Layer 6 of a small transformer language model trained on English Wikipedia (12 layers, counted from 0, width 128).
A neuron's activation on a vector x is SiLU(gate . x) times (in . x), where the dot is the dot product.
The model reads these tokens: "=" "\n" "A" " 2012" " est" "imate" " put" "s" " the" " population" " at" " 11" "9" "," "37" "4" "." " This" " gives" " a" " population" " density"

The vector x that enters this layer's MLP at each token. A number n stands for n times 0.0085.
0 "=": -4 53 46 -211 -57 -76 265 89 45 -111 -70 75 -14 69 33 -52 61 -52 -122 20 -101 341 -137 23 -232 -46 -158 115 91 -25 71 -61 -289 -58 105 -136 -31 -77 -4 -58 -129 -80 -232 -21 -206 214 111 152 -18 118 -23 -16 62 93 99 28 34 126 23 -4 95 -190 51 37 -18 -54 -51 -2 43 -16 79 -7 -248 32 -62 128 -59 -120 -31 104 -164 -116 74 94 49 -190 -14 -42 -9 -431 32 -41 -12 -99 157 119 110 -124 66 -101 69 -30 -195 114 83 34 96 -26 -102 -172 -34 -70 119 145 241 -129 14 62 -151 -92 -104 -78 101 67 -216 37 -121 -189
1 "\n": -112 14 12 -166 61 -117 147 99 174 -134 54 217 108 119 189 -35 19 -75 -138 193 -117 299 -121 -37 -90 28 -142 25 -26 -16 48 -18 -259 -119 211 -2 98 0 39 -136 -207 22 60 -108 -91 171 94 -13 130 -105 43 -46 78 138 -80 180 60 69 -26 22 9 -144 22 44 -6 -29 -37 57 100 41 25 -10 -80 153 -7 70 52 -31 -32 347 -92 41 95 61 -11 -150 21 -45 57 -436 179 -50 114 -107 8 62 80 -107 129 -94 117 -178 -176 101 13 -1 27 8 -182 -246 -123 52 169 31 117 -37 32 72 -10 -96 -219 -92 24 109 -139 -41 10 -104
2 "A": -141 -10 73 -180 -16 -40 205 78 -71 -13 164 21 151 300 118 86 -59 -87 -45 76 15 31 -187 -62 -83 8 -50 93 160 81 32 -96 -79 -116 24 101 -64 -118 18 153 18 13 77 56 -67 109 202 237 34 68 -78 177 -47 152 -39 229 30 79 115 185 -159 -7 -106 67 -135 121 46 77 45 -34 16 144 -101 -24 114 -61 34 183 48 237 -223 -157 109 143 31 2 -67 -179 211 -273 164 138 -16 -32 -226 107 249 -36 -138 -102 -43 1 -73 8 -19 -44 52 -20 10 -125 -22 -156 209 136 241 87 -166 35 -57 6 -24 -192 -117 65 -95 -190 87 -136
3 " 2012": 91 74 81 -175 99 -36 111 -47 -86 -53 120 47 84 105 -41 -121 31 -20 -226 145 53 23 -56 -169 -65 93 99 -118 177 94 114 -81 -145 -134 107 53 10 -111 109 39 12 -117 2 -33 -53 214 175 -1 105 29 -41 98 -71 31 -264 82 122 201 -68 192 -37 64 70 -40 -130 -66 -29 76 182 -211 69 11 -175 114 -31 152 163 81 -12 229 -134 -261 112 129 -109 -154 97 -33 -34 -287 241 -217 80 -49 -71 111 169 -76 169 -161 47 -41 -37 225 101 -121 -68 -26 -22 8 -75 -275 107 285 55 46 -93 45 -39 105 -24 -182 89 45 -95 -136 86 -26
4 " est": 113 74 -87 -84 -92 39 110 158 -165 -185 -17 91 50 29 468 -95 -43 54 -104 209 -82 101 -37 -98 -135 -155 173 125 109 -2 -31 -92 -252 -21 30 -10 -54 -350 65 5 128 26 -180 18 -76 75 191 159 -184 -38 -283 148 44 -73 -66 159 126 -5 -29 -32 -36 93 39 111 -112 -41 38 77 166 -33 145 -134 -86 133 71 47 -9 109 -58 291 18 -34 -63 71 76 -32 93 -38 -133 -195 115 -29 -78 9 92 124 160 161 -4 -167 37 -269 -24 183 -6 -125 12 -108 -72 162 35 -89 150 108 168 189 -153 61 -68 52 50 -118 26 45 90 -27 132 -84
5 "imate": 74 57 144 -117 25 51 204 127 -27 -44 9 -75 -151 194 78 -274 -30 37 -79 31 44 -50 -187 -269 -73 -251 117 109 42 79 128 -129 15 -130 79 -226 -5 -176 49 92 33 6 -58 -4 -33 219 116 172 -27 -24 9 31 -38 162 4 -78 219 252 -23 -48 -113 -91 26 -152 34 -48 -33 -121 37 -92 -2 14 -265 163 -71 130 174 -157 19 327 -41 -137 -27 100 122 29 42 12 -40 -119 82 29 118 142 -134 52 128 73 -148 33 7 -56 -136 178 -48 -88 -50 25 -228 -15 -19 119 206 239 293 130 -157 153 37 -69 -32 -130 77 171 -111 -25 144 -57
6 " put": 0 81 8 -20 -34 -113 94 56 -57 -53 157 -85 69 95 58 50 54 -78 22 84 -37 194 -108 -262 -132 -50 211 1 -23 -109 40 -200 -118 -87 -6 24 -185 -183 242 10 42 54 -45 -86 -22 104 215 92 -69 34 -238 120 69 -7 -80 26 63 263 -20 -40 -229 -62 33 -130 109 172 26 2 155 -137 -17 -169 -181 55 -105 13 -4 65 57 307 -55 -41 -64 182 191 91 -117 45 159 -165 43 29 13 90 -179 73 140 164 46 -356 -15 -97 -192 40 147 -231 66 24 -130 -77 -58 -40 218 -58 188 36 -246 86 -29 -139 -78 -73 87 86 23 24 208 -155
7 "s": 13 -60 128 -224 -163 -71 269 163 -189 -60 58 -169 -38 100 140 -167 107 -293 10 -21 28 69 -98 -349 -135 3 -36 40 27 12 109 -85 -31 -185 -15 -147 -74 -34 54 74 -55 56 33 -196 7 35 171 8 98 -117 -201 56 -27 106 -10 39 -42 249 -23 -46 -42 -98 9 -22 -149 131 -75 -73 137 -22 142 -52 -73 180 -43 60 14 -89 49 248 -108 -62 167 141 161 219 9 -11 -19 -201 14 124 45 -81 -85 139 47 83 9 -251 0 -204 -122 43 45 -208 -24 -19 -98 -13 -40 57 214 62 211 25 -210 176 -64 41 106 -235 66 15 46 -72 40 -66
8 " the": -94 93 -6 -124 24 -169 431 86 -45 -56 64 62 75 31 143 57 -111 -29 20 4 48 139 -148 -181 -32 36 -88 -22 139 85 196 -51 -15 -67 -9 -70 -57 -251 125 -4 6 73 45 -58 -89 278 459 95 -113 -46 -14 6 -28 41 -101 99 21 107 9 80 94 -16 -20 5 -107 -37 -79 22 46 -73 -51 17 -166 151 14 18 -15 21 106 399 -138 -34 86 43 -22 24 23 -193 -67 -329 -18 -44 -2 -115 -9 93 26 -3 -31 -81 -22 -114 -146 28 -54 -30 -31 8 -92 14 -139 -36 186 44 167 21 -54 53 -33 41 -78 -111 13 -17 -25 -71 48 -175
9 " population": -72 -63 141 -65 1 64 168 66 -5 -95 207 40 1 42 305 -139 135 40 -138 -38 37 78 -242 -228 -91 -182 212 -8 -1 182 238 -33 -130 -93 -34 -170 -50 -165 242 2 -95 -7 10 -124 -117 203 158 -1 -31 -49 93 -32 64 -14 -87 65 11 201 -116 -3 61 35 60 -45 -14 -2 -100 -143 133 53 132 136 -92 112 -180 -37 128 234 -30 334 -52 -195 78 8 19 -120 18 -91 -40 -46 265 165 120 -19 13 12 119 -20 -150 -152 -62 -13 -241 101 18 -94 105 140 -234 12 -126 47 8 130 167 105 -81 164 22 104 -55 -244 -35 -4 -37 48 4 -133
10 " at": -76 84 -20 -186 -93 63 60 127 -51 53 -51 142 -43 11 140 -22 179 -95 35 238 -22 132 -173 -145 -50 -68 -24 -227 15 52 58 -110 -135 -49 33 -44 -108 41 216 103 93 20 94 -196 -18 269 101 245 -11 -7 -32 1 -142 70 83 228 -32 195 59 37 -52 29 -178 -132 -102 -143 -301 -178 192 -97 -13 -161 -116 166 -7 88 -69 77 -47 241 -145 -39 26 95 70 -77 -25 98 189 -360 22 31 61 -87 -159 -23 -36 69 -53 -16 -62 -45 -69 88 -101 -141 45 81 -27 56 -356 -115 49 51 88 -71 -105 52 98 -19 -198 -198 93 -16 -27 -103 141 -33
11 " 11": 55 -103 27 -98 -75 13 32 162 -68 -139 -14 37 124 95 78 69 70 -137 7 200 100 5 -152 -163 -231 -111 13 -276 155 -26 18 -94 -197 41 132 -148 -37 -94 222 72 60 -5 28 -206 -199 48 103 128 -84 -115 80 52 93 91 22 161 160 13 89 168 17 87 -156 -180 -240 -7 -114 -50 236 -31 124 104 21 -11 -241 107 151 159 -166 261 -167 63 171 209 -62 -122 144 61 98 -120 28 -40 11 62 28 -37 25 73 -149 11 -89 -230 -9 74 209 -29 98 -43 -129 0 -124 -119 227 73 166 -58 -156 160 -108 15 43 -152 192 -17 13 28 134 -111
12 "9": 111 -101 13 -63 -39 -7 145 167 -219 -117 -104 74 103 100 136 45 175 -48 148 275 -46 105 -185 -154 -220 -175 7 -283 -22 -44 77 -82 -138 48 119 -202 -17 1 87 54 2 -40 14 -184 -265 11 168 87 -149 -53 114 -30 171 174 99 56 111 12 0 121 41 43 -104 -224 -174 16 -42 -137 117 -52 116 99 -20 -108 -221 146 107 113 -128 183 -55 -22 90 148 -53 -131 54 3 -40 -132 61 107 111 107 10 7 67 59 -108 -22 -109 -226 50 139 244 -1 2 -57 -221 44 -137 -199 151 117 -16 -52 28 196 -109 2 64 -136 274 -134 10 -51 34 -241
13 ",": -46 -5 14 -134 -135 4 165 136 -5 -27 -77 87 46 66 268 93 96 -68 99 177 -100 146 -51 -19 -37 -137 97 -150 -72 -72 -42 -136 -153 -63 100 -96 15 51 49 98 38 -79 38 -216 -258 53 268 61 -105 -71 7 142 105 182 25 -114 -10 171 127 104 53 204 -109 -80 26 -40 -108 -27 82 -27 95 -71 -140 181 77 1 178 33 -108 348 -181 -122 50 248 12 -117 42 20 109 -77 116 147 131 -255 23 57 -9 73 18 -118 -58 -201 -235 92 176 15 31 19 -79 -35 -106 -119 145 100 -44 -55 41 238 1 -160 -166 -89 256 -122 -134 -186 0 -26
14 "37": 196 -19 -43 -259 -142 -2 -34 207 -95 20 -10 79 -66 -25 204 38 -37 -41 49 73 145 131 -45 -64 -162 -130 -85 -211 63 193 155 -143 -197 -28 30 -138 -20 -57 52 28 -114 31 25 -37 -43 146 192 168 -18 -280 90 128 207 227 221 72 257 142 67 72 176 -74 37 -382 11 174 -259 -37 63 -148 2 1 -165 27 -86 123 98 95 -88 212 -69 -133 113 52 84 -125 23 86 5 -57 63 158 3 -53 -1 -95 117 21 -37 -44 -146 -127 13 188 259 -24 11 -88 -157 -21 -85 -100 271 31 194 -51 12 -68 47 103 -15 -9 70 112 -46 -146 -1 22
15 "4": 51 -30 -26 -104 -130 70 198 219 -205 -16 -11 -3 -18 198 147 -89 137 5 44 304 -83 209 -262 -165 -223 -135 32 -115 -63 -40 137 -98 -91 11 78 -280 96 -2 49 -43 -66 -6 41 -169 -144 157 207 -22 -60 -157 139 38 262 185 203 5 95 120 27 174 152 -52 56 -229 -28 62 -77 -88 126 -102 98 139 -99 89 -99 83 98 93 -36 99 -2 -74 103 185 17 -26 41 8 51 -111 104 -3 -11 -64 -129 -63 -15 47 -101 -5 -42 -198 -26 239 199 -14 34 -49 -149 178 -98 -133 162 221 -71 -7 -25 240 66 6 17 -100 201 18 44 -127 51 -159
16 ".": -78 -58 -147 -193 -139 -103 230 51 49 -52 19 93 104 46 214 19 20 -166 131 167 -133 60 -54 84 -164 -79 -65 4 105 -17 3 -106 -193 -117 113 -96 -4 -18 74 83 54 -74 1 -217 -124 83 335 63 -46 -163 83 15 75 30 108 5 53 138 102 23 17 -148 70 -156 44 130 -81 40 175 -63 4 2 -170 172 -8 -98 59 -76 73 229 -212 -114 6 151 -32 -107 101 55 130 -297 176 114 104 -225 30 76 40 -181 -74 -119 136 -114 -131 134 100 -15 155 33 -131 31 -122 -37 145 158 135 -134 -74 120 -29 -108 -125 -21 34 84 -191 -79 189 -79
17 " This": -138 91 16 -49 38 9 283 335 -115 -21 14 -78 103 174 194 46 -60 -5 9 0 -17 211 5 -203 36 -42 -56 -17 298 134 38 -136 -35 -10 -17 21 -84 -128 53 -10 53 -54 160 -107 -52 6 367 205 -197 -81 -60 200 -47 -30 105 1 160 -30 41 138 -15 23 -53 -37 -134 74 47 -25 140 15 -78 157 61 170 33 -101 41 -13 22 263 -102 -107 25 117 -6 -4 32 -92 35 -104 197 -54 12 -193 -14 40 39 5 -101 -126 8 -121 -313 118 -30 -60 -55 95 1 -41 -199 40 -47 59 140 -10 -115 143 126 78 -112 -145 22 9 -158 -64 123 -381
18 " gives": -38 -46 162 -180 -185 -129 112 112 -44 -114 -3 -77 -48 -82 101 -27 20 6 -21 77 -5 60 -28 -286 58 28 -90 -90 32 17 185 -97 -48 -145 21 56 -23 -254 162 53 -23 83 175 -165 32 -47 192 66 -78 -144 -95 105 28 -52 -24 68 -70 369 -36 59 -205 -106 -73 -35 -35 99 43 -64 201 -49 24 45 -139 122 20 37 -50 -86 149 287 -195 -37 24 95 29 73 -25 215 136 -255 76 90 -12 -198 -201 168 168 93 -10 -199 -33 -56 -192 52 71 -105 -7 -12 -124 -87 -279 21 6 109 148 -46 -159 188 -42 -44 -210 -177 42 84 -123 -50 267 -212
19 " a": -25 72 52 -241 46 -54 281 136 -161 -33 100 -29 134 168 275 155 -18 -22 -11 65 -40 144 -217 -256 -30 -13 -87 74 214 57 134 -128 -80 -39 -2 12 54 -151 75 105 28 -50 92 -24 8 66 247 253 -173 -66 -13 57 46 101 -35 173 -65 87 80 223 -12 -15 -73 23 -45 -13 28 -26 18 -64 -89 -12 -5 108 -44 -64 -55 -50 35 370 -295 -59 72 -48 31 57 48 -46 -9 -252 40 -6 -64 -76 -93 112 17 -59 -133 -20 -119 -78 -144 15 -119 -30 34 17 -4 -126 -106 -52 304 118 220 4 -101 -10 14 124 -31 -232 -1 93 -116 -267 70 -49
20 " population": -107 -82 53 -63 -1 118 145 130 2 -90 203 28 23 119 231 -145 152 -20 -191 -53 58 48 -330 -179 -99 -143 185 110 50 178 146 -112 -137 -36 73 -187 -15 -169 221 46 -173 -52 44 -182 -38 131 172 63 -6 -146 19 -65 62 -6 -34 79 -33 210 -52 27 43 37 45 -39 -5 -78 -26 -139 37 92 183 58 -122 161 -214 14 93 217 7 323 -5 -258 49 58 -7 -60 32 -43 10 -76 236 196 29 -54 -62 -24 120 -70 -249 -123 -62 18 -214 179 -105 -121 45 144 -205 27 -40 21 4 107 131 55 -59 149 58 134 -41 -289 -95 -16 -26 -28 73 -96
21 " density": -3 -7 72 -207 69 145 133 230 -175 -34 47 -45 49 128 118 -94 221 28 -48 0 35 75 -152 -30 93 -294 -43 -79 102 125 157 -155 -174 -7 43 -157 25 -107 101 -67 -68 26 -4 -120 30 113 157 26 35 -135 -106 -8 3 -41 11 -53 -36 308 -31 -51 -136 0 -182 -112 -14 70 -64 7 106 80 43 153 -306 82 -188 -35 83 70 40 476 -49 77 -129 129 39 -47 175 -80 -48 -43 156 190 80 113 -183 117 74 -19 -104 -116 113 -175 -86 231 -43 -13 110 34 -119 4 -22 58 -48 83 113 224 -37 79 -50 26 -47 -267 7 117 -88 -150 194 -158

Each question shows the input weights of one neuron of the MLP. A number n stands for n times 0.0022.

n159 gate: 238 83 -147 138 18 237 -69 -26 -106 -92 -67 22 102 161 -136 233 -103 -170 -126 51 124 102 -51 16 -192 74 -179 34 -85 12 13 28 151 -189 -102 70 -91 28 6 -47 40 66 -12 198 -99 -25 121 45 -44 -70 31 -62 19 64 -157 -25 121 54 18 -12 25 -144 -105 -129 110 -49 79 108 16 177 -94 -3 -23 -95 80 -144 138 6 -16 -36 -97 -177 50 144 76 174 -24 166 -12 169 25 93 3 76 12 -206 89 -21 -123 131 143 103 -88 -182 6 -19 15 -47 -137 -152 47 -52 -107 69 51 -30 197 37 16 -49 85 -28 -131 -24 3 -94 191 104
n159 in: -102 60 -43 216 214 22 -65 73 -15 31 16 -99 -67 -27 230 62 0 94 -21 100 19 48 -107 58 -255 3 89 -214 193 -104 -111 -37 -3 -16 18 44 -34 80 121 52 -75 250 -92 70 -64 -96 91 -36 46 -28 43 -95 -40 -167 106 6 -83 -81 -45 -140 -27 198 79 142 6 39 -48 -45 144 12 0 172 83 -9 0 -109 114 156 181 -178 150 15 29 -123 66 -208 -126 0 92 -94 74 -147 133 59 133 75 -3 0 -12 -93 -58 -92 -200 46 0 -53 -112 -101 -9 -63 96 -121 152 -53 -125 -24 45 -36 34 131 -132 -91 67 -72 86 -130 -140 0
Which token does this neuron like most? 18 " gives"

n41 gate: 131 77 -18 147 38 74 -73 25 -44 -154 78 -199 -129 -95 -18 -80 -48 -226 102 135 228 64 -56 79 -9 46 -98 -75 71 42 -193 12 132 47 211 175 -61 21 -102 -185 -121 90 97 190 -51 -3 65 -130 -52 -195 42 -204 103 -3 -84 27 59 34 -98 23 36 53 63 0 -69 -150 86 96 -49 40 -61 93 137 137 150 57 92 -83 61 -190 15 154 -11 143 59 -64 70 82 -18 -197 -52 29 27 -12 -3 -68 15 -21 -176 -19 6 94 -52 12 -74 -71 -108 70 121 -297 18 -114 -68 -47 -78 -150 69 -117 31 77 107 -57 43 42 61 -34 77 156
n41 in: -75 215 3 7 135 116 3 -65 37 -116 -86 -39 -65 -71 131 -56 17 -10 79 0 58 154 -50 127 -89 93 81 31 -20 -271 -7 7 361 29 10 89 136 -88 -165 -10 -17 4 94 112 -107 119 46 51 -66 -127 -17 -185 -35 -65 -230 87 -74 148 37 20 49 342 17 -21 166 155 -75 151 7 -4 -14 -151 -47 -85 -115 77 -49 -146 112 -58 -150 -52 -193 94 -34 90 180 -101 160 -222 -261 13 52 -231 -23 18 44 215 120 -146 -76 -51 -217 98 0 43 -14 -87 161 24 14 -120 32 -64 -32 3 76 -65 67 -7 -58 132 -7 -7 59 26 34 404
On which token does it fire most, and how strongly? 11 " 11", at about 1.1

n117 gate: -68 -125 27 -67 94 -129 -43 168 -132 -28 165 -76 -63 -21 -304 61 30 57 -201 61 -82 157 -34 22 6 -116 -44 18 -21 6 -55 -12 -15 -22 120 -6 140 9 75 85 148 -26 176 -253 -12 -214 103 -24 -12 -43 52 -94 24 -65 227 -27 -94 34 56 67 103 67 75 132 81 -33 205 -12 185 160 -106 -48 -121 -18 -112 -153 67 -50 -134 -54 -18 51 77 -55 -47 157 49 37 70 -64 -15 -20 -78 -12 140 -31 -30 -140 -111 172 6 24 147 37 278 -25 -141 -157 -50 -118 -169 93 -169 -79 74 47 -30 0 -52 98 -39 63 -164 -42 -33 -32 6 -31
n117 in: -76 -39 -96 -16 -156 -53 -65 97 -18 -100 -38 249 15 136 -216 25 -43 -15 -3 92 -126 85 64 168 -154 -6 -42 -6 -192 90 12 -25 107 -128 166 86 84 147 64 -37 -106 121 6 -148 34 -128 172 154 -74 192 53 50 -83 -91 -92 118 66 295 -130 -24 -34 -33 117 73 153 131 -103 -70 142 -78 -118 -73 113 200 -35 -68 -152 -85 -68 23 -25 9 221 59 -51 127 12 44 -53 246 68 -36 -71 161 48 -25 -9 -58 -22 -110 59 66 -106 -81 120 -9 101 -59 102 0 -6 131 -72 -15 -6 -204 6 58 156 -60 -97 -28 19 -100 -96 -135 -45 25
Which token does this neuron like most? 18 " gives"

n319 gate: 32 -15 6 345 -61 70 -88 -53 -58 0 22 64 140 141 -3 73 117 251 203 -151 195 152 34 82 -124 72 -67 -53 120 75 179 -123 71 -127 66 -68 -12 121 89 114 -103 108 -81 -22 -164 15 -28 56 168 64 171 0 3 -15 -45 69 -9 92 246 66 3 -41 -96 3 23 9 -35 -42 15 -140 -97 -136 -63 -124 -34 41 -203 -53 169 -85 -120 -18 -11 -27 32 117 -101 -18 -60 134 9 -121 -110 49 -9 67 -38 195 -37 6 27 47 -136 -185 61 -80 -108 -99 160 115 58 86 -73 67 -25 -96 9 101 -94 135 29 -33 84 21 93 117 21 27
n319 in: 30 90 282 207 -3 31 92 191 -46 -182 24 -34 10 109 -86 -75 -115 -222 -57 -124 145 -121 -98 -7 -113 87 76 144 246 186 -75 -223 -7 31 84 -199 -51 201 40 88 -10 68 -176 152 60 51 243 -49 200 148 -24 -95 -34 -46 -57 81 39 -3 -105 123 -44 10 -91 -10 23 -87 86 -144 172 45 -58 10 223 116 -255 11 24 -33 -105 -141 122 24 -54 58 -53 -210 19 245 -51 -47 -78 -137 -7 -86 46 -234 113 -10 7 -53 -37 -56 140 38 76 162 -138 -44 132 -198 -24 120 21 10 66 -23 40 3 116 43 126 -7 71 113 68 77 -7 219
Which token does this neuron like most? 18 " gives"

n199 gate: -3 -196 -86 -36 81 94 217 61 51 -12 54 298 85 -21 62 -177 -169 18 -40 56 48 -52 114 174 -69 -129 -12 -164 -3 -77 9 99 113 -54 -18 -67 -12 -152 -36 169 -132 -42 169 -87 -101 -25 -32 -45 86 -72 -65 34 34 33 97 -86 -105 -44 -165 82 71 62 -232 97 35 0 94 -100 -108 -103 -164 61 184 81 102 -26 -136 130 -31 -3 83 172 206 -19 18 -129 77 -53 -157 -65 -203 -9 131 0 53 -78 0 -63 66 -6 -80 81 3 227 -66 56 -64 -83 -13 120 150 131 -159 74 79 -39 9 109 34 -126 -12 132 173 21 -99 73 36 44
n199 in: -3 126 -92 45 86 -60 119 127 -38 -160 -30 59 -49 -48 -110 -83 -62 55 -46 -60 65 173 3 323 3 169 201 -94 3 82 50 128 94 37 94 -37 89 218 0 -131 141 45 -226 -86 55 7 158 227 79 -264 -43 -95 118 64 3 30 -19 -7 -131 119 -52 -70 130 -165 -25 123 145 136 131 67 109 -32 131 -71 142 7 10 -112 -132 -65 -56 -46 130 23 74 69 138 69 30 -14 49 -38 3 -27 -240 27 103 -13 7 17 -245 111 73 -73 -208 10 39 -69 30 189 60 249 13 19 84 -51 -16 259 129 -64 80 -23 -7 -180 -16 87 138 -46
Which token does this neuron like most? 15 "4"

n229 gate: 233 -67 -19 -56 -106 -133 66 20 27 -70 -13 -9 -28 -52 22 -54 231 12 -62 -118 -238 201 26 10 -122 191 -97 15 9 -31 -129 194 99 -29 -37 26 94 145 -148 78 104 103 -87 10 -68 35 -71 46 106 -86 -34 -113 -16 -244 34 -106 0 3 15 90 59 -145 40 3 -119 12 129 19 169 124 -157 -55 33 -205 29 -20 192 -128 60 101 -41 -40 12 -176 -171 -172 -72 -110 25 30 66 -126 108 182 69 -86 -18 46 16 -23 53 67 201 142 -83 -92 202 -37 106 134 51 -117 149 -63 93 48 -6 46 -22 -76 -74 22 204 28 -179 106 -104 -95
n229 in: 254 155 23 62 125 20 102 75 102 -47 67 66 -88 32 -57 -33 66 -111 -88 67 27 73 47 76 -19 44 16 19 76 -85 -10 191 -10 -291 98 20 83 126 -6 -79 -10 77 164 -223 -33 -3 71 -70 95 114 145 -49 88 -131 -3 177 185 -37 -214 9 -13 -57 -98 -16 -229 -120 -168 107 -158 -230 -33 -16 -21 -58 71 65 46 -280 175 -171 -89 -72 142 23 -87 -158 164 7 26 73 332 -180 -20 50 47 -53 -23 61 -23 224 75 22 10 46 -20 -57 0 -26 182 71 173 6 -176 -57 67 13 101 -110 -53 -173 93 -105 36 -32 10 106 -22 10
On which token does it fire most, and how strongly? 0 "=", at about 5.7

n201 gate: 9 109 -50 18 74 107 -18 -21 34 -160 21 6 -182 66 -36 -41 -96 -14 -12 -68 0 9 -39 208 -149 -279 -54 23 -96 64 88 -3 61 -15 -38 177 -44 -50 35 -35 -74 -15 44 37 46 -177 120 57 -15 -77 -20 -41 64 14 -98 175 -82 -68 94 -56 15 -11 -3 -127 -33 -98 -163 89 163 -9 -135 -92 70 143 -21 104 -138 126 62 -33 102 9 -38 -232 -117 3 95 -35 61 -74 -70 -95 49 -27 107 71 -78 3 0 95 -113 37 -79 203 -18 9 96 58 129 -154 -130 101 112 31 -176 -204 -35 52 -18 -165 31 128 -3 69 126 -50 74 318
n201 in: 69 -164 -105 -45 -5 26 -85 68 -22 146 -32 -77 59 -77 -169 157 -65 -95 28 3 29 -15 15 -142 -149 22 6 -95 38 -85 168 -48 3 64 -36 113 -88 -80 -98 167 -14 78 147 -35 -137 -71 -12 66 -34 -146 71 147 42 -47 -45 -14 134 -75 -8 -92 87 -114 -90 42 -51 -22 -53 -112 6 63 -8 33 177 75 -215 290 20 88 85 -65 -17 -6 -93 0 -6 -211 35 -68 -65 -72 62 -141 -73 95 -11 32 114 44 -32 112 -51 36 68 34 -78 -152 11 107 -125 69 258 67 -89 -8 -133 -44 75 19 -256 -25 113 98 -34 116 3 -3 -96 123
Which token does this neuron like most? 14 "37"

n90 gate: -3 -101 -68 -100 77 149 16 11 11 63 -67 33 -97 -85 -88 -151 68 151 -75 -108 3 17 -53 -6 0 88 8 70 -150 -81 -8 0 -32 -14 -100 143 -268 -162 -89 -84 -3 14 220 37 116 5 151 109 30 160 27 -106 -73 117 -115 103 -129 -25 -56 -29 84 -184 -13 30 -96 -35 21 97 -84 61 -19 244 60 -56 -104 140 -36 32 -148 -40 -3 -11 10 205 48 -57 -50 93 -35 52 101 34 -35 -11 131 -39 -107 115 -94 -91 54 -5 -22 99 -6 144 140 -3 -6 56 -50 67 3 126 -72 113 97 86 74 40 -131 -57 95 80 49 -46 -19 85
n90 in: 5 38 -61 117 -108 0 -59 -98 -22 -3 34 -92 159 81 -48 39 -47 -8 25 -48 -148 50 -34 0 -3 -19 43 -213 -46 130 25 -44 3 -100 -69 -126 31 53 -8 -33 -98 -9 -200 -188 16 -28 -294 19 219 161 -94 -31 41 73 -16 3 78 42 143 37 89 24 -88 -69 34 -91 -87 8 55 -76 11 44 73 -68 -63 -61 117 -38 56 -78 -117 -11 0 14 -173 80 -162 -36 100 -41 103 -29 -129 -159 8 -56 98 -155 -71 -151 -6 -81 -168 -84 -60 8 -39 138 145 73 96 143 45 75 145 54 -200 101 -81 -32 5 169 64 76 -61 63 -136 -70
Its three highest activations, in order, are on tokens 9 " population", 0 "=", 20 " population"

n223 gate: -37 -131 -147 -7 -67 60 -113 -130 -69 -88 -249 -66 40 -6 126 3 16 9 105 87 33 89 48 -10 -52 -143 58 15 30 71 -50 205 -126 64 0 -16 22 -82 -43 -134 267 -142 -261 104 -139 53 70 -30 -40 66 53 -128 -31 49 71 171 -21 -107 -30 -62 -96 -108 -127 -98 270 -148 144 15 249 -133 -165 129 150 -88 -48 -20 -156 -24 38 -159 -50 -53 -3 -135 88 -53 -110 31 103 122 -44 -182 -86 -32 -18 -57 -40 -3 22 -69 0 130 -213 41 105 -136 59 -137 -121 -6 -142 -25 -142 9 111 -42 34 -61 100 15 -46 3 -6 -146 -31 -127 -152 -25
n223 in: -73 48 71 178 -123 -21 21 -158 -58 -165 -108 89 -108 14 -36 61 232 3 161 92 -81 123 11 89 -124 -47 34 17 280 -67 -128 102 77 -109 46 94 -75 -75 -35 -169 52 -30 -222 55 -154 71 -148 -51 -183 54 -14 -92 200 96 -258 -49 -161 75 41 61 -109 -150 126 -24 -205 167 73 -80 -49 -89 -57 73 111 28 51 44 -18 183 50 -59 71 -204 172 170 93 49 -203 67 -7 -86 11 -108 -38 -36 -265 -140 -201 -7 151 -170 -123 48 220 -114 -68 4 -95 -116 87 -41 -164 21 75 17 224 -212 -129 -45 117 -38 142 256 -42 59 28 120 86 -7
Which token does this neuron like most? 0 "="

n170 gate: 114 -79 -69 9 -67 112 -81 -81 3 85 -46 105 -171 -119 3 -226 -33 -71 -204 -169 22 50 -34 -9 120 34 -17 -103 -43 21 -108 -42 47 3 145 34 21 -15 215 -66 -215 155 -42 -130 -94 33 -156 133 164 -158 95 39 -12 -166 26 -143 130 -18 -128 51 -161 95 -6 133 -26 -74 6 -100 -42 145 -149 12 -34 -6 203 -125 0 -17 -18 56 -6 -131 64 51 73 83 -77 -24 -72 54 15 -69 9 -219 46 163 123 123 3 28 107 55 105 30 -88 33 -169 51 -131 224 9 -26 -18 -123 -116 -84 -85 65 138 102 -96 15 51 32 -110 -121 58 66
n170 in: -78 -3 17 -21 110 91 -144 216 194 74 -7 -158 129 -36 -115 138 -100 66 106 174 -80 -134 -121 59 29 96 -88 247 152 220 249 27 20 72 -113 -264 -121 121 -13 80 -55 -46 7 185 -23 -17 99 55 -30 14 143 -7 23 52 56 80 -49 102 59 -89 73 -42 -80 79 137 96 -10 -26 -97 179 44 164 182 33 -282 182 87 137 148 90 37 -17 -9 60 -160 143 10 151 57 11 43 -10 -10 -85 -328 -85 -59 -151 -58 -133 17 84 71 37 92 -44 106 -20 106 -173 -186 185 0 -26 14 100 36 187 -27 23 -39 -120 60 -20 -144 25 -23 142
On which token does it fire most, and how strongly? 20 " population", at about 9.1

n118 gate: -145 127 -3 -156 30 90 87 74 99 34 -126 -12 149 -165 -72 37 -3 79 98 -59 -32 -273 -76 -129 139 -144 39 58 63 46 -199 12 -27 -216 46 57 -31 158 -9 -154 -39 91 212 16 64 -31 -60 105 74 -178 249 151 89 39 -15 102 -27 -147 -108 -6 107 -15 -52 21 3 -134 -9 49 -34 66 -157 118 -48 0 187 77 -285 105 -53 -10 15 117 -84 -93 -81 34 24 19 31 -105 46 157 95 -132 36 153 -73 -48 -131 174 196 -6 -68 31 145 103 6 0 -51 144 -115 -76 103 36 -88 -84 -30 -52 -65 144 24 67 68 -21 65 -38 189 -87
n118 in: 38 -35 -116 81 66 -36 10 -87 -19 91 7 162 -105 82 -46 -39 55 124 92 -90 -141 61 -10 -77 -271 -40 44 25 -22 145 36 -106 -64 93 249 -156 -16 -175 16 13 254 -27 -19 7 159 -23 -50 34 186 121 -103 23 -51 50 -333 154 16 29 85 12 -138 112 89 -188 9 13 -47 92 61 -3 10 16 34 -82 -109 -209 152 -54 -197 -104 -35 6 -194 39 -50 206 238 -68 -64 55 64 -40 169 59 28 137 -89 -6 59 -3 32 -112 58 -45 95 -131 -86 132 7 157 -36 83 36 34 30 -87 57 10 -100 47 -91 -224 23 -120 52 94 -110 -270
On which token does it fire most, and how strongly? 17 " This", at about 2.1